Layer 5 of a small transformer language model trained on English Wikipedia (11 layers, counted from 0, width 96).
Take only the direct path to the model's output, skipping the later layers: a vector added to the residual stream pushes a token's score in proportion to its dot product with that token's output vector.

Output vectors of the tokens that the questions are about. A number n stands for (n - 500) times 0.0051.
"G": 418 548 454 467 476 525 384 547 524 470 516 508 499 412 545 460 496 491 493 438 474 451 524 392 447 503 442 542 494 393 367 598 438 576 592 462 511 450 435 520 398 437 507 547 443 537 539 442 413 484 531 562 475 570 544 472 475 501 541 408 529 528 473 488 483 521 529 488 503 498 597 518 538 528 569 506 518 507 451 465 502 417 583 573 436 560 604 450 445 577 519 564 581 533 530 493
"ston": 532 536 558 556 576 400 505 581 503 559 611 439 489 484 583 517 463 591 428 482 468 480 355 501 607 574 550 401 490 584 527 501 463 613 471 548 569 491 582 446 413 404 499 510 560 390 580 538 623 451 574 552 455 465 449 642 524 376 718 554 413 478 555 572 610 489 544 520 508 506 572 495 672 525 566 521 620 547 586 554 399 489 525 357 450 521 626 433 542 547 556 517 560 343 429 477
" zone": 473 634 637 507 500 612 646 473 449 491 622 620 380 507 587 437 509 519 697 482 596 556 482 510 382 444 638 580 547 500 452 622 613 520 500 437 567 590 453 480 559 512 549 419 400 393 549 631 582 435 493 402 512 335 500 554 478 504 504 545 507 493 422 423 590 472 510 684 500 516 506 619 541 534 549 502 577 430 619 503 519 458 408 351 701 624 565 541 470 517 401 471 586 512 604 477
"ary": 545 578 478 388 526 640 419 404 504 475 510 503 476 648 751 645 522 421 439 422 529 481 603 618 323 650 433 612 652 465 585 519 421 610 501 484 557 540 385 550 539 579 630 372 467 515 579 519 640 328 432 461 418 565 527 519 607 500 474 548 409 561 365 614 477 345 499 542 395 500 554 447 413 557 401 499 415 477 530 591 532 484 474 531 496 450 531 237 395 514 594 489 401 592 494 411
" School": 394 510 589 516 546 460 482 531 535 431 511 651 455 494 647 445 476 574 548 395 471 549 476 488 552 542 523 587 532 418 471 530 525 506 491 582 602 561 537 351 537 484 565 470 608 531 649 537 556 445 487 511 482 444 468 547 484 499 542 494 586 433 484 530 412 554 538 422 531 504 527 479 620 401 516 655 477 514 576 525 455 482 450 406 521 455 504 522 371 505 587 561 473 594 478 569
" College": 438 469 551 550 587 527 448 543 420 492 490 528 493 517 651 457 550 534 622 399 472 591 548 530 552 561 527 510 568 419 531 535 508 528 523 661 636 526 508 386 540 466 595 551 628 468 620 536 496 429 492 528 497 458 488 469 449 456 512 596 551 410 497 507 481 467 432 475 488 498 548 471 574 431 579 621 492 643 501 556 439 425 345 397 547 451 500 538 402 568 573 545 513 507 429 583
"reg": 569 486 618 416 481 544 361 504 463 478 524 458 564 555 476 573 369 566 364 380 439 537 435 390 536 543 568 511 463 516 404 497 410 614 421 526 535 494 533 508 434 478 455 376 599 419 538 453 591 347 555 574 396 485 414 461 492 498 588 480 545 485 339 476 620 463 347 615 502 507 467 710 401 486 537 520 586 532 468 370 598 447 578 478 571 529 548 571 546 490 510 399 570 428 595 514
"istics": 531 487 563 460 458 350 588 403 575 635 714 498 353 421 684 436 493 436 505 406 515 458 478 517 358 381 469 440 589 605 605 474 304 675 457 423 562 359 518 489 516 468 563 505 506 456 597 454 642 380 588 410 460 450 401 415 471 448 476 533 354 247 527 366 495 597 423 420 476 510 511 460 619 356 562 579 502 441 534 643 406 616 265 515 416 755 522 492 355 486 440 448 511 460 574 662
"ert": 541 456 449 556 607 600 472 426 575 608 553 383 487 448 497 416 432 451 488 565 565 369 535 551 473 472 557 560 508 607 451 543 481 621 441 612 497 593 547 402 413 545 409 417 494 301 408 571 498 469 363 494 492 426 444 533 515 460 505 456 557 541 612 480 404 564 454 600 435 499 632 492 599 509 611 541 435 527 456 577 525 510 475 436 654 481 559 445 537 437 574 456 596 421 481 391
"umn": 484 538 509 391 496 459 354 581 440 532 647 540 444 463 432 503 423 514 595 536 476 559 605 644 408 463 487 469 563 559 578 480 380 655 518 655 522 510 624 603 500 493 662 510 638 560 532 488 563 492 499 443 504 497 429 566 562 611 547 635 486 437 542 466 484 450 571 513 446 507 517 582 554 635 505 611 417 565 405 537 471 449 528 437 530 517 567 457 439 381 504 474 501 440 698 603
" Label": 365 608 503 528 523 426 404 283 511 610 661 516 531 455 423 382 598 407 600 410 453 477 548 587 374 423 570 581 621 601 498 529 507 566 494 522 569 622 468 418 488 464 490 450 508 324 586 524 453 556 425 554 536 462 409 529 405 534 619 566 564 406 483 417 542 510 521 585 467 505 503 541 584 266 318 685 570 643 587 623 316 486 535 469 753 604 564 447 487 491 351 493 506 478 567 497
" election": 464 587 500 571 501 461 549 431 514 495 577 520 471 446 554 504 488 635 418 429 540 613 428 606 526 527 698 467 508 407 402 661 462 493 488 654 582 483 546 626 611 487 657 392 589 378 606 495 476 469 487 503 429 659 440 590 482 495 477 585 452 375 530 474 405 510 658 476 486 510 580 544 608 251 436 582 632 457 532 439 435 405 350 332 526 462 458 436 523 650 490 436 469 489 664 575
"it": 520 554 472 593 511 482 487 546 558 450 416 405 477 437 442 513 455 417 418 507 485 450 534 434 568 464 461 535 470 440 523 537 445 641 523 462 447 436 574 372 509 539 399 488 467 394 348 424 523 498 419 470 478 455 542 466 647 553 330 522 561 494 441 435 340 389 457 497 591 502 506 480 456 525 474 450 575 507 485 546 589 475 496 592 577 492 412 463 435 545 595 466 508 377 408 524
"ential": 618 536 451 520 537 663 601 446 408 564 598 477 438 686 508 566 588 444 504 457 505 480 512 506 497 297 564 574 436 460 514 497 536 687 418 504 563 573 510 487 589 494 445 345 536 387 447 631 457 464 553 521 399 563 442 410 476 393 489 507 471 300 407 394 455 536 518 582 595 509 460 569 591 651 366 550 502 563 625 599 521 640 312 460 465 427 582 228 523 385 377 399 448 391 487 461
";": 539 515 487 612 401 478 491 414 438 415 464 592 552 453 427 603 545 373 472 507 551 601 494 458 412 522 417 481 525 474 505 490 576 479 411 473 576 465 557 517 446 545 463 465 418 603 424 379 537 495 585 482 534 461 549 559 447 542 514 607 537 521 599 455 554 415 476 575 571 502 519 489 470 519 580 525 527 530 538 596 449 555 622 575 384 582 519 508 493 511 610 475 517 493 415 449
" a": 434 406 515 537 463 549 428 497 575 546 492 527 424 581 457 485 504 549 475 588 509 555 532 486 534 607 499 435 446 551 584 570 566 421 517 495 430 504 565 579 595 498 538 620 486 514 460 460 513 515 529 499 501 510 539 482 608 502 446 452 543 499 596 545 514 560 574 464 481 491 395 536 417 412 450 540 561 489 436 494 622 532 487 414 449 596 465 424 472 422 534 518 555 463 484 507
"|---|---": 685 647 557 588 607 485 658 336 459 800 652 598 284 679 624 392 510 641 948 384 249 764 700 564 491 524 612 426 634 570 438 647 313 974 330 651 755 630 336 294 359 443 725 275 735 408 763 556 673 377 591 677 422 571 331 572 594 626 829 750 379 137 442 351 875 621 745 564 286 542 181 697 605 333 234 658 433 632 602 615 275 384 151 316 602 565 799 351 564 436 410 371 620 448 705 577
" example": 498 501 486 553 518 555 546 449 505 598 567 615 452 560 465 321 533 630 585 334 488 550 511 367 418 392 636 607 622 521 409 807 457 502 557 557 568 635 491 583 450 516 501 451 531 406 400 543 523 440 666 709 591 500 441 428 535 473 422 635 453 482 470 406 515 330 711 616 420 513 458 637 741 366 341 435 523 402 574 577 511 403 317 625 654 548 571 504 546 325 502 401 527 674 539 520
"duced": 431 577 554 437 636 410 580 508 653 522 725 611 408 512 412 559 527 634 482 448 354 507 557 560 540 561 551 507 550 529 455 491 395 516 389 566 474 625 541 383 535 530 540 488 516 464 455 532 542 470 523 586 446 628 380 439 551 486 471 564 445 460 372 349 632 523 617 556 331 499 529 488 577 500 291 410 598 571 576 642 492 480 405 574 691 573 715 405 495 397 389 390 622 585 576 580
" Succeeded": 304 640 451 483 633 447 400 237 646 579 613 549 372 515 469 426 522 595 508 374 399 499 704 544 482 445 596 557 449 588 478 406 267 536 401 586 526 618 395 608 351 495 551 305 485 718 616 571 563 273 517 431 401 434 338 522 338 616 685 457 473 342 476 391 551 545 587 572 405 510 461 553 540 324 437 694 658 610 574 418 368 366 395 578 543 383 464 548 676 556 387 438 719 458 552 712
" born": 265 582 568 500 605 488 505 517 529 438 523 603 478 550 459 489 592 570 527 488 389 568 625 636 408 486 487 347 438 601 561 505 657 567 484 617 535 547 412 361 629 493 605 577 530 528 527 478 472 532 576 473 557 378 464 445 481 536 636 552 444 401 494 434 548 510 611 453 352 505 333 528 623 343 488 488 385 493 519 585 530 574 336 354 617 589 535 585 613 498 567 349 506 468 553 487

Output weights of attention head 3. The head adds the sum of these rows, row i times number i of z. A number n stands for (n - 500) times 0.00059.
o0: 477 574 455 491 723 621 393 672 505 389 424 338 612 602 759 338 253 494 412 255 565 397 787 341 544 425 683 597 709 344 304 579 342 310 454 317 411 431 656 665 295 332 463 386 502 598 600 465 508 331 476 821 533 548 461 378 600 543 713 322 727 440 477 598 588 503 419 602 622 543 536 843 518 479 497 620 467 419 668 353 575 503 398 687 235 334 533 482 701 527 540 614 597 544 217 687
o1: 359 545 476 651 531 609 601 876 368 603 519 311 393 440 642 587 298 538 630 197 381 375 637 242 651 400 548 724 503 471 615 537 437 462 433 392 477 424 455 562 265 368 500 577 606 596 639 535 462 405 655 354 344 674 430 296 430 559 522 471 682 403 437 602 531 434 463 560 312 619 560 460 621 532 353 575 352 422 464 589 448 448 447 444 406 363 702 393 585 431 503 421 681 475 587 561
o2: 359 666 509 702 390 436 599 451 417 530 632 477 381 345 501 526 605 284 681 265 459 565 362 519 785 495 654 575 492 693 505 182 401 522 351 622 691 713 742 270 475 477 633 432 486 414 361 355 471 231 327 741 483 579 399 529 559 339 578 520 632 383 488 295 595 533 683 710 615 946 642 621 604 645 429 417 366 349 629 370 725 487 323 367 433 613 512 374 560 434 592 498 569 402 499 436
o3: 602 448 445 589 768 794 577 387 329 633 553 226 522 594 516 566 454 496 545 340 349 447 426 415 607 507 268 711 373 217 472 320 503 609 392 692 527 666 400 740 418 262 460 705 705 595 334 471 309 469 594 611 380 530 379 484 395 545 739 388 397 485 385 473 276 698 483 523 338 203 770 343 430 394 629 707 468 667 592 518 494 456 319 405 443 455 760 493 461 831 401 441 627 615 168 416
o4: 521 469 359 354 412 482 504 334 637 448 508 654 519 570 333 524 782 701 478 754 521 621 751 411 618 361 669 324 510 577 462 416 301 442 310 592 560 577 556 312 375 558 630 513 549 251 270 418 525 725 678 622 497 430 580 273 693 550 579 271 545 644 479 376 726 460 667 653 591 614 149 762 442 507 467 301 263 477 553 374 703 462 573 608 377 363 582 692 514 381 303 600 560 694 480 324
o5: 708 405 293 216 535 465 540 421 429 273 604 353 436 555 674 248 543 451 470 420 524 718 409 609 539 724 495 321 403 432 482 507 549 457 555 651 468 486 375 288 369 405 400 494 714 649 544 431 545 222 586 678 342 256 660 376 283 383 744 498 538 400 508 614 556 402 473 376 538 27 707 249 703 636 613 627 529 770 427 640 464 737 547 590 275 273 370 600 639 653 535 718 404 627 377 588
o6: 662 550 446 592 528 558 312 455 423 575 416 612 514 698 429 410 336 445 416 550 432 567 426 285 364 697 619 517 636 489 477 485 396 692 529 554 352 676 421 476 403 545 285 543 414 536 492 358 395 458 492 463 633 577 128 535 375 512 322 332 373 629 370 508 568 352 419 657 279 284 534 352 515 353 547 385 579 477 456 544 409 461 415 321 566 650 562 711 477 350 556 654 663 453 348 650
o7: 446 590 441 457 686 734 410 370 406 620 581 487 360 634 318 680 453 412 403 657 645 538 575 709 531 333 288 360 741 490 514 485 594 432 678 422 347 599 545 480 343 609 502 198 400 700 346 667 560 682 608 412 430 556 408 449 717 674 559 420 379 534 309 392 611 477 413 452 519 736 226 415 390 548 539 472 423 630 239 608 594 429 460 698 407 396 486 288 441 404 375 494 329 323 502 441
o8: 587 519 527 600 586 552 454 394 428 484 495 405 620 504 650 344 158 561 569 635 501 424 344 425 418 438 432 538 458 293 531 587 485 589 387 263 597 593 605 626 508 622 423 644 563 548 479 400 328 560 549 567 422 490 589 288 581 485 415 404 637 807 441 615 417 590 606 514 631 117 297 341 488 677 435 375 503 648 662 653 539 478 436 365 537 240 574 490 548 419 687 503 534 543 678 520
o9: 382 554 565 540 569 495 280 539 596 741 381 426 297 641 549 565 493 531 270 347 427 346 698 374 289 531 556 389 454 535 346 488 597 566 603 411 508 285 350 322 313 478 295 287 410 549 465 368 451 453 406 330 476 521 411 456 514 680 575 521 532 385 613 573 555 570 375 475 213 512 708 671 539 477 448 347 262 449 568 644 406 741 489 731 467 510 304 533 677 401 587 502 459 322 501 404
o10: 529 629 367 551 394 509 294 480 385 662 350 513 536 555 403 390 595 498 513 505 741 669 354 532 659 660 662 374 431 453 270 474 441 347 653 680 700 521 487 418 298 546 491 284 530 282 268 505 601 524 489 604 360 412 631 540 774 421 411 551 617 222 413 260 615 315 565 642 631 683 255 454 344 687 532 341 710 293 548 422 609 434 607 647 610 475 547 497 456 445 514 428 698 555 503 665
o11: 738 301 638 603 380 495 344 576 503 707 457 503 465 431 471 561 552 591 527 610 437 633 555 323 358 337 475 594 380 507 440 558 384 568 724 76 498 258 350 541 513 377 595 558 527 515 579 428 609 341 488 464 521 470 538 497 498 270 375 474 446 481 366 531 607 516 498 550 288 725 427 845 647 479 617 426 206 443 397 437 565 529 641 418 526 491 307 621 658 398 442 549 349 612 706 405
o12: 367 526 462 683 297 276 533 369 452 502 448 388 818 684 667 237 458 385 479 440 400 547 505 561 705 358 473 616 494 752 287 339 549 671 363 353 772 340 359 510 456 378 523 482 517 379 523 457 593 497 432 706 585 405 174 396 508 462 330 489 489 612 333 566 566 588 624 576 489 312 468 126 595 475 382 495 507 566 519 827 307 418 336 270 561 425 439 362 491 509 387 498 566 657 753 417
o13: 587 333 528 603 777 708 250 522 467 423 527 342 545 469 665 316 427 577 571 567 477 543 444 284 458 358 493 404 443 583 481 494 454 572 800 344 500 390 408 590 543 669 626 631 325 656 544 338 422 343 296 470 670 535 455 468 557 416 533 676 453 623 562 825 450 353 545 293 441 550 798 455 616 585 510 656 473 567 658 565 468 399 577 405 239 493 580 612 311 606 513 366 677 442 378 427
o14: 523 409 629 379 365 656 451 621 492 579 471 416 646 550 644 462 670 648 549 318 312 479 448 238 441 661 263 561 330 572 493 357 429 591 509 729 505 542 420 390 527 296 124 604 698 731 604 263 563 603 508 620 335 583 515 603 647 368 389 436 454 580 301 770 410 345 449 329 358 181 611 528 350 633 384 568 472 556 479 648 439 602 447 542 204 414 704 402 484 472 320 542 461 646 465 503
o15: 499 393 441 412 655 472 394 503 565 538 557 691 397 322 107 661 610 661 556 497 371 535 491 472 314 485 515 314 449 123 628 436 615 505 364 536 364 548 490 315 703 873 599 637 528 254 531 503 564 533 662 520 343 605 720 302 601 745 694 365 742 375 452 403 731 702 311 505 245 567 167 630 510 557 654 401 359 339 532 519 398 660 548 332 410 480 474 570 507 325 627 563 622 568 458 459
o16: 526 592 648 277 606 428 274 465 642 548 624 370 450 421 606 521 450 424 316 449 440 507 431 448 405 750 352 512 708 543 689 483 670 396 595 784 477 805 713 553 547 437 526 544 340 706 681 593 409 447 235 485 609 502 512 392 511 611 436 482 553 604 534 435 417 602 402 526 690 477 611 389 688 548 590 672 462 652 218 400 537 552 679 512 339 470 716 537 261 722 308 84 221 381 391 471
o17: 535 168 466 671 580 383 410 739 649 457 655 340 355 397 314 575 462 482 517 719 372 495 393 703 431 507 495 402 453 500 510 548 662 473 544 531 184 476 640 436 639 447 517 549 505 245 328 638 495 863 560 411 292 466 596 472 490 644 313 499 571 508 542 587 422 678 705 299 167 491 528 532 725 501 535 337 559 517 446 732 743 319 333 410 631 518 442 286 522 775 572 486 547 693 431 300
o18: 572 563 627 619 587 641 450 457 326 639 676 327 522 735 674 517 415 517 732 239 393 371 468 207 476 384 610 447 622 371 708 564 441 476 602 373 547 278 446 321 414 390 440 594 703 655 542 361 588 214 325 282 562 418 395 570 357 394 633 707 633 573 507 632 334 584 391 493 273 310 767 496 435 590 557 577 515 734 553 609 419 451 322 522 428 302 647 455 410 725 346 415 527 662 384 387
o19: 460 378 514 335 681 568 167 473 339 778 648 376 399 392 463 540 377 475 428 478 436 349 571 532 641 754 484 534 785 681 487 459 388 483 572 684 549 665 407 602 606 271 565 398 529 479 645 513 611 623 552 600 464 538 432 545 433 286 533 386 370 382 381 696 550 458 306 573 603 632 529 540 608 518 262 229 500 529 610 515 496 598 434 293 448 681 352 425 474 582 471 405 810 527 651 717
o20: 242 569 601 544 464 294 484 565 459 622 644 702 716 531 452 288 542 356 589 490 576 247 603 681 419 529 751 344 550 880 516 320 423 336 288 587 544 473 591 772 587 220 601 526 256 560 259 672 528 793 461 535 423 601 443 443 635 440 514 633 691 536 374 486 651 576 508 199 583 471 454 252 792 284 439 25 594 452 450 509 537 488 469 692 669 688 589 515 572 304 493 195 183 522 469 281
o21: 470 309 468 604 441 352 478 533 482 596 787 528 461 430 484 545 645 626 407 354 623 438 510 506 570 671 532 270 620 536 567 583 611 429 528 563 513 438 493 255 325 532 555 439 367 561 307 580 587 462 495 693 680 129 571 599 474 400 607 514 784 521 469 659 628 405 449 522 267 252 440 584 614 604 528 485 344 441 669 509 471 318 421 330 438 568 707 775 474 588 569 376 561 399 206 620
o22: 478 646 507 515 613 571 378 427 518 474 461 212 468 366 517 247 519 443 476 489 621 415 310 386 475 296 497 486 321 434 626 320 588 319 468 437 259 284 552 438 283 501 390 646 582 605 549 604 474 768 544 677 462 543 489 649 168 433 605 475 683 815 581 607 486 569 568 530 367 527 666 563 300 622 433 297 655 396 394 397 500 407 597 509 406 420 531 622 358 815 659 624 571 401 553 455
o23: 599 355 561 512 523 389 741 313 434 572 456 452 541 86 521 607 542 357 512 256 580 573 549 643 605 483 411 495 499 583 733 431 415 429 517 359 373 516 624 625 430 578 433 371 771 439 539 615 573 484 457 521 289 523 599 692 519 683 547 637 528 649 579 575 346 372 380 702 530 478 573 409 684 425 565 497 604 396 639 684 668 301 276 299 528 622 398 566 451 461 625 500 467 634 494 473
o24: 715 577 314 364 509 693 584 589 493 602 712 723 523 616 494 300 663 572 733 793 478 730 365 762 520 699 575 390 482 584 517 419 458 451 543 512 409 481 667 588 661 399 295 402 252 399 439 643 560 831 663 464 767 562 595 509 443 688 370 618 272 390 485 372 423 384 457 419 720 410 355 397 346 641 373 501 583 579 291 417 564 655 405 339 608 498 245 520 690 486 592 641 240 423 713 583
o25: 439 532 271 554 567 360 577 675 665 737 529 603 485 525 358 673 684 686 357 467 591 452 610 480 603 461 709 407 558 468 591 282 272 592 413 481 412 369 594 732 474 390 431 634 362 447 314 514 490 287 574 486 339 713 568 283 708 408 278 393 405 297 290 272 339 545 319 668 496 513 318 579 695 465 333 392 551 384 615 392 633 632 316 536 495 407 353 381 654 294 446 632 434 445 632 570
o26: 665 447 489 445 425 550 606 435 265 463 461 669 485 475 385 439 708 563 423 583 323 414 449 447 590 641 483 623 504 620 393 507 717 566 420 382 451 469 435 146 805 455 674 540 582 379 426 644 404 742 441 420 524 587 747 335 652 482 665 632 649 626 452 450 297 499 510 450 604 550 560 542 584 685 435 689 425 455 626 598 351 666 502 608 473 383 278 438 384 482 567 290 281 524 659 440
o27: 524 434 704 609 401 558 517 583 517 576 522 417 302 523 410 352 350 544 429 609 534 401 670 349 346 294 416 625 534 572 463 653 417 561 679 413 292 546 450 559 407 507 234 426 480 573 710 569 488 165 677 493 310 648 358 428 283 465 470 452 337 620 391 469 365 477 523 457 335 450 562 668 375 505 459 448 728 443 385 473 615 410 548 468 393 374 519 394 370 582 592 596 749 607 542 650
o28: 625 485 504 690 515 180 535 674 588 646 604 524 310 436 534 309 679 297 297 625 454 323 377 560 338 379 491 423 592 476 408 309 391 712 413 496 404 566 403 438 577 562 397 478 482 594 539 481 718 540 417 567 436 737 452 476 743 715 489 647 370 514 645 467 387 571 479 479 247 791 353 502 615 549 439 557 677 337 647 720 500 363 447 370 584 523 468 592 504 413 250 645 343 446 509 284
o29: 611 337 401 583 668 709 323 307 349 609 509 397 310 525 510 500 447 588 712 603 557 225 505 691 387 792 471 310 338 465 507 559 384 599 367 568 396 486 583 692 275 421 647 595 492 471 350 526 524 234 549 380 694 350 885 582 422 316 644 722 264 598 763 360 357 538 414 368 708 497 494 240 667 582 649 408 325 482 449 668 639 377 389 746 216 484 660 507 544 630 437 617 523 671 526 609
o30: 583 492 580 516 578 469 608 286 404 611 510 478 562 522 252 457 482 555 584 480 465 300 509 508 407 486 692 527 368 445 633 487 233 606 374 571 730 415 461 457 513 319 509 371 561 449 483 393 633 288 475 422 271 495 378 593 349 482 715 630 386 439 425 433 594 724 430 648 703 960 222 455 488 515 290 630 470 377 635 491 504 820 449 418 687 547 650 626 306 565 497 450 535 377 620 498
o31: 669 496 301 484 548 565 604 634 545 275 571 484 544 709 497 312 452 617 500 410 532 344 706 680 572 556 674 431 597 441 649 552 735 516 573 252 398 546 386 566 370 709 607 408 612 400 423 412 655 398 689 490 598 458 500 220 537 413 380 487 507 733 544 392 581 496 626 417 558 465 642 502 395 559 634 519 547 688 295 445 548 503 636 500 510 338 232 664 499 518 570 63 811 619 439 597

Each question shows a token from some text and the vector z that the head gathered there. A number n stands for (n - 500) times 0.0056.

"as": 416 657 797 747 175 653 617 266 350 550 592 453 677 693 703 163 584 539 769 754 656 554 534 548 416 361 430 369 361 679 640 331
Pushed down most: " a"

" 2001": 463 490 480 412 568 484 555 575 462 460 469 404 547 512 482 528 677 543 426 483 546 452 520 462 527 347 526 486 531 406 519 376
Which of these tokens does it push up most? " Label"

" Stadium": 468 428 328 535 351 755 439 440 436 406 515 332 500 436 549 449 474 511 551 518 330 638 407 406 605 349 539 426 504 567 422 416
Which two tokens does it push up most, strongest first? " College", " School"

"21": 498 358 468 597 460 478 402 475 465 475 494 378 424 440 398 519 552 601 471 494 420 507 516 535 463 544 590 427 504 456 559 369
Which of these tokens does it push up most? " election"

"gh": 452 509 608 425 434 721 382 474 507 406 515 445 522 635 685 516 531 600 505 286 454 344 475 592 601 407 540 416 402 679 483 506
Which of these tokens does it push up most? " College"

" to": 477 344 483 416 457 356 551 487 552 574 573 428 526 433 465 525 624 503 426 458 523 483 468 490 475 448 528 497 562 461 492 507
Which two tokens does it push up most, strongest first? " Label", "it"

"ar": 531 573 781 664 592 191 420 472 530 314 456 481 410 267 288 846 666 608 419 656 561 404 468 861 288 666 567 509 582 568 553 595
Which of these tokens does it push up most? "duced"

"er": 423 564 606 493 432 572 442 433 326 365 539 466 624 521 745 291 638 530 625 687 579 590 621 745 511 464 384 489 429 672 562 517
Which three tokens does it push up most, strongest first? "ston", " College", "istics"

" ide": 522 444 421 330 457 466 399 581 448 533 427 443 603 364 495 524 514 388 476 442 611 368 372 447 559 452 484 371 438 471 600 454
Which of these tokens does it push up most? " Label"

"g": 416 656 796 745 176 653 617 266 351 549 592 453 677 692 702 164 584 539 768 753 655 553 534 548 416 361 431 368 361 678 639 331
Pushed down most: " a"

" |": 514 435 469 470 435 460 508 511 495 466 471 370 412 520 432 525 580 570 419 430 447 440 582 567 484 434 581 457 536 451 402 470
Pushed down most: "|---|---"

"ol": 472 666 330 616 484 400 429 482 437 424 578 449 432 501 391 553 495 446 620 521 237 559 592 749 383 461 527 519 394 609 507 524
Which of these tokens does it push up most? " College"

"av": 506 651 492 840 563 521 720 429 467 579 421 396 488 584 669 423 441 416 442 683 402 535 505 609 466 533 267 646 583 600 555 472
Which two tokens does it push up most, strongest first? " Succeeded", "|---|---"

"un": 510 719 514 907 539 489 796 409 426 607 414 369 468 602 719 383 427 426 441 738 401 548 510 614 477 537 200 693 618 634 558 449
Which two tokens does it push up most, strongest first? " Succeeded", "|---|---"

"oring": 484 618 494 441 430 370 614 443 503 435 694 678 597 492 430 300 329 567 382 755 527 468 525 519 541 622 612 718 381 497 615 716
Which of these tokens does it push up most? " example"

"\n": 435 426 515 583 397 364 636 448 429 554 556 374 482 353 339 472 611 576 397 515 405 558 611 618 458 492 539 485 439 641 625 429
Which of these tokens does it push up most? "ert"

".,": 521 540 512 507 503 498 523 469 525 405 525 480 505 443 543 501 493 592 528 551 470 544 564 537 449 458 425 560 372 485 501 557
Pushed down most: "istics"

"e": 629 907 558 513 465 354 783 397 582 588 562 612 400 575 631 303 641 312 625 626 432 528 566 484 154 540 469 643 311 359 568 607
Which of these tokens does it push up most? "reg"

"ft": 745 613 490 557 123 796 405 587 685 668 582 382 485 547 617 531 492 595 657 689 520 333 745 505 423 379 539 714 290 771 453 525
Which of these tokens does it push up most? "G"

"i": 625 481 451 495 376 611 658 591 415 607 748 486 513 617 615 634 679 464 572 520 486 461 589 406 423 516 586 603 400 494 583 676
Which of these tokens does it push up most? "reg"

"ances": 506 391 425 509 467 484 507 591 544 493 626 412 426 363 506 541 552 530 333 436 365 450 716 569 495 535 552 518 492 504 416 456
Which of these tokens does it push up most? "it"

" Goals": 479 445 427 445 384 523 575 525 416 514 432 397 344 462 461 602 446 593 480 339 346 410 600 555 477 488 554 559 585 445 416 499
Which of these tokens does it push up most? "it"

"S": 467 425 514 478 551 497 465 576 506 445 519 468 444 424 497 570 576 551 490 537 490 575 517 467 500 423 524 494 432 539 473 492
Pushed down most: "istics"

" music": 489 284 421 395 488 572 517 525 468 488 494 509 499 483 323 361 611 298 436 363 578 354 399 348 597 476 528 499 460 556 506 381
Which two tokens does it push up most, strongest first? ";", " Label"

"one": 461 850 380 599 374 480 742 393 568 741 326 485 444 701 787 325 616 519 666 590 504 531 564 526 552 525 364 640 479 508 386 347
Which two tokens does it push up most, strongest first? "G", "ary"

" 44": 527 363 443 477 415 431 485 482 452 491 522 430 374 494 432 490 566 506 531 304 472 450 566 536 479 410 562 404 525 527 416 523
Which two tokens does it push up most, strongest first? ";", "it"

"ix": 430 659 421 400 328 691 301 668 662 325 383 621 624 546 697 488 584 431 655 510 534 192 536 514 697 305 372 683 595 698 712 278
Pushed down most: " example"

"in": 540 662 634 395 387 717 431 676 606 495 345 501 476 458 635 463 638 312 720 713 371 329 354 461 516 460 552 599 396 653 590 419
Which two tokens does it push up most, strongest first? "ary", "|---|---"

" Turk": 556 322 459 430 427 633 436 557 550 498 454 471 529 445 381 568 506 531 452 414 429 378 480 369 574 365 430 540 524 469 517 539
Which of these tokens does it push up most? ";"

"–": 489 357 464 591 456 471 426 472 448 486 500 351 411 438 408 540 582 597 439 470 435 521 521 512 463 517 582 420 496 429 552 357
Pushed down most: " example"

"s": 503 523 425 519 662 481 598 550 410 511 389 484 471 464 599 477 351 506 349 575 527 601 360 558 606 455 656 424 427 522 553 413
Pushed down most: "G"

".": 480 357 517 477 533 499 428 576 523 465 527 426 504 442 447 558 535 538 515 518 515 555 504 451 462 387 545 465 458 538 488 499
Which two tokens does it push up most, strongest first? " born", ";"

"rang": 542 462 677 592 635 345 458 485 540 359 458 470 458 346 370 733 609 504 468 594 588 505 423 758 315 654 580 479 534 546 523 548
Which of these tokens does it push up most? "duced"

" Gl": 501 449 484 408 451 582 486 454 447 495 546 379 533 493 490 573 446 570 502 437 500 461 480 497 511 462 566 398 515 462 482 481
Which of these tokens does it push up most? " born"

"of": 673 864 355 708 493 466 569 451 526 649 448 593 280 591 671 448 602 485 751 629 222 500 594 485 459 539 451 785 471 413 468 468
Which of these tokens does it push up most? "G"

" club": 405 327 492 415 510 411 383 573 481 364 558 454 420 437 326 528 518 548 330 451 400 447 389 418 592 491 559 473 467 551 450 388
Which of these tokens does it push up most? " a"

"or": 651 532 459 512 350 569 736 592 376 615 831 477 483 650 653 687 686 505 574 540 390 433 639 377 394 542 583 657 376 494 605 663
Which two tokens does it push up most, strongest first? "reg", "G"

" August": 495 372 409 337 565 503 538 647 440 427 528 392 410 495 266 739 663 528 432 367 378 487 654 340 408 367 382 526 441 439 564 481
Which of these tokens does it push up most? ";"

"ov": 458 452 525 476 346 637 431 416 483 413 309 435 607 499 479 466 594 502 517 354 568 419 550 606 479 383 568 457 576 470 516 419
Which of these tokens does it push up most? " School"

" ne": 428 469 505 400 547 486 504 580 446 481 493 382 519 518 464 521 618 595 417 503 551 475 482 447 563 380 506 459 525 459 472 399
Which two tokens does it push up most, strongest first? " born", " Label"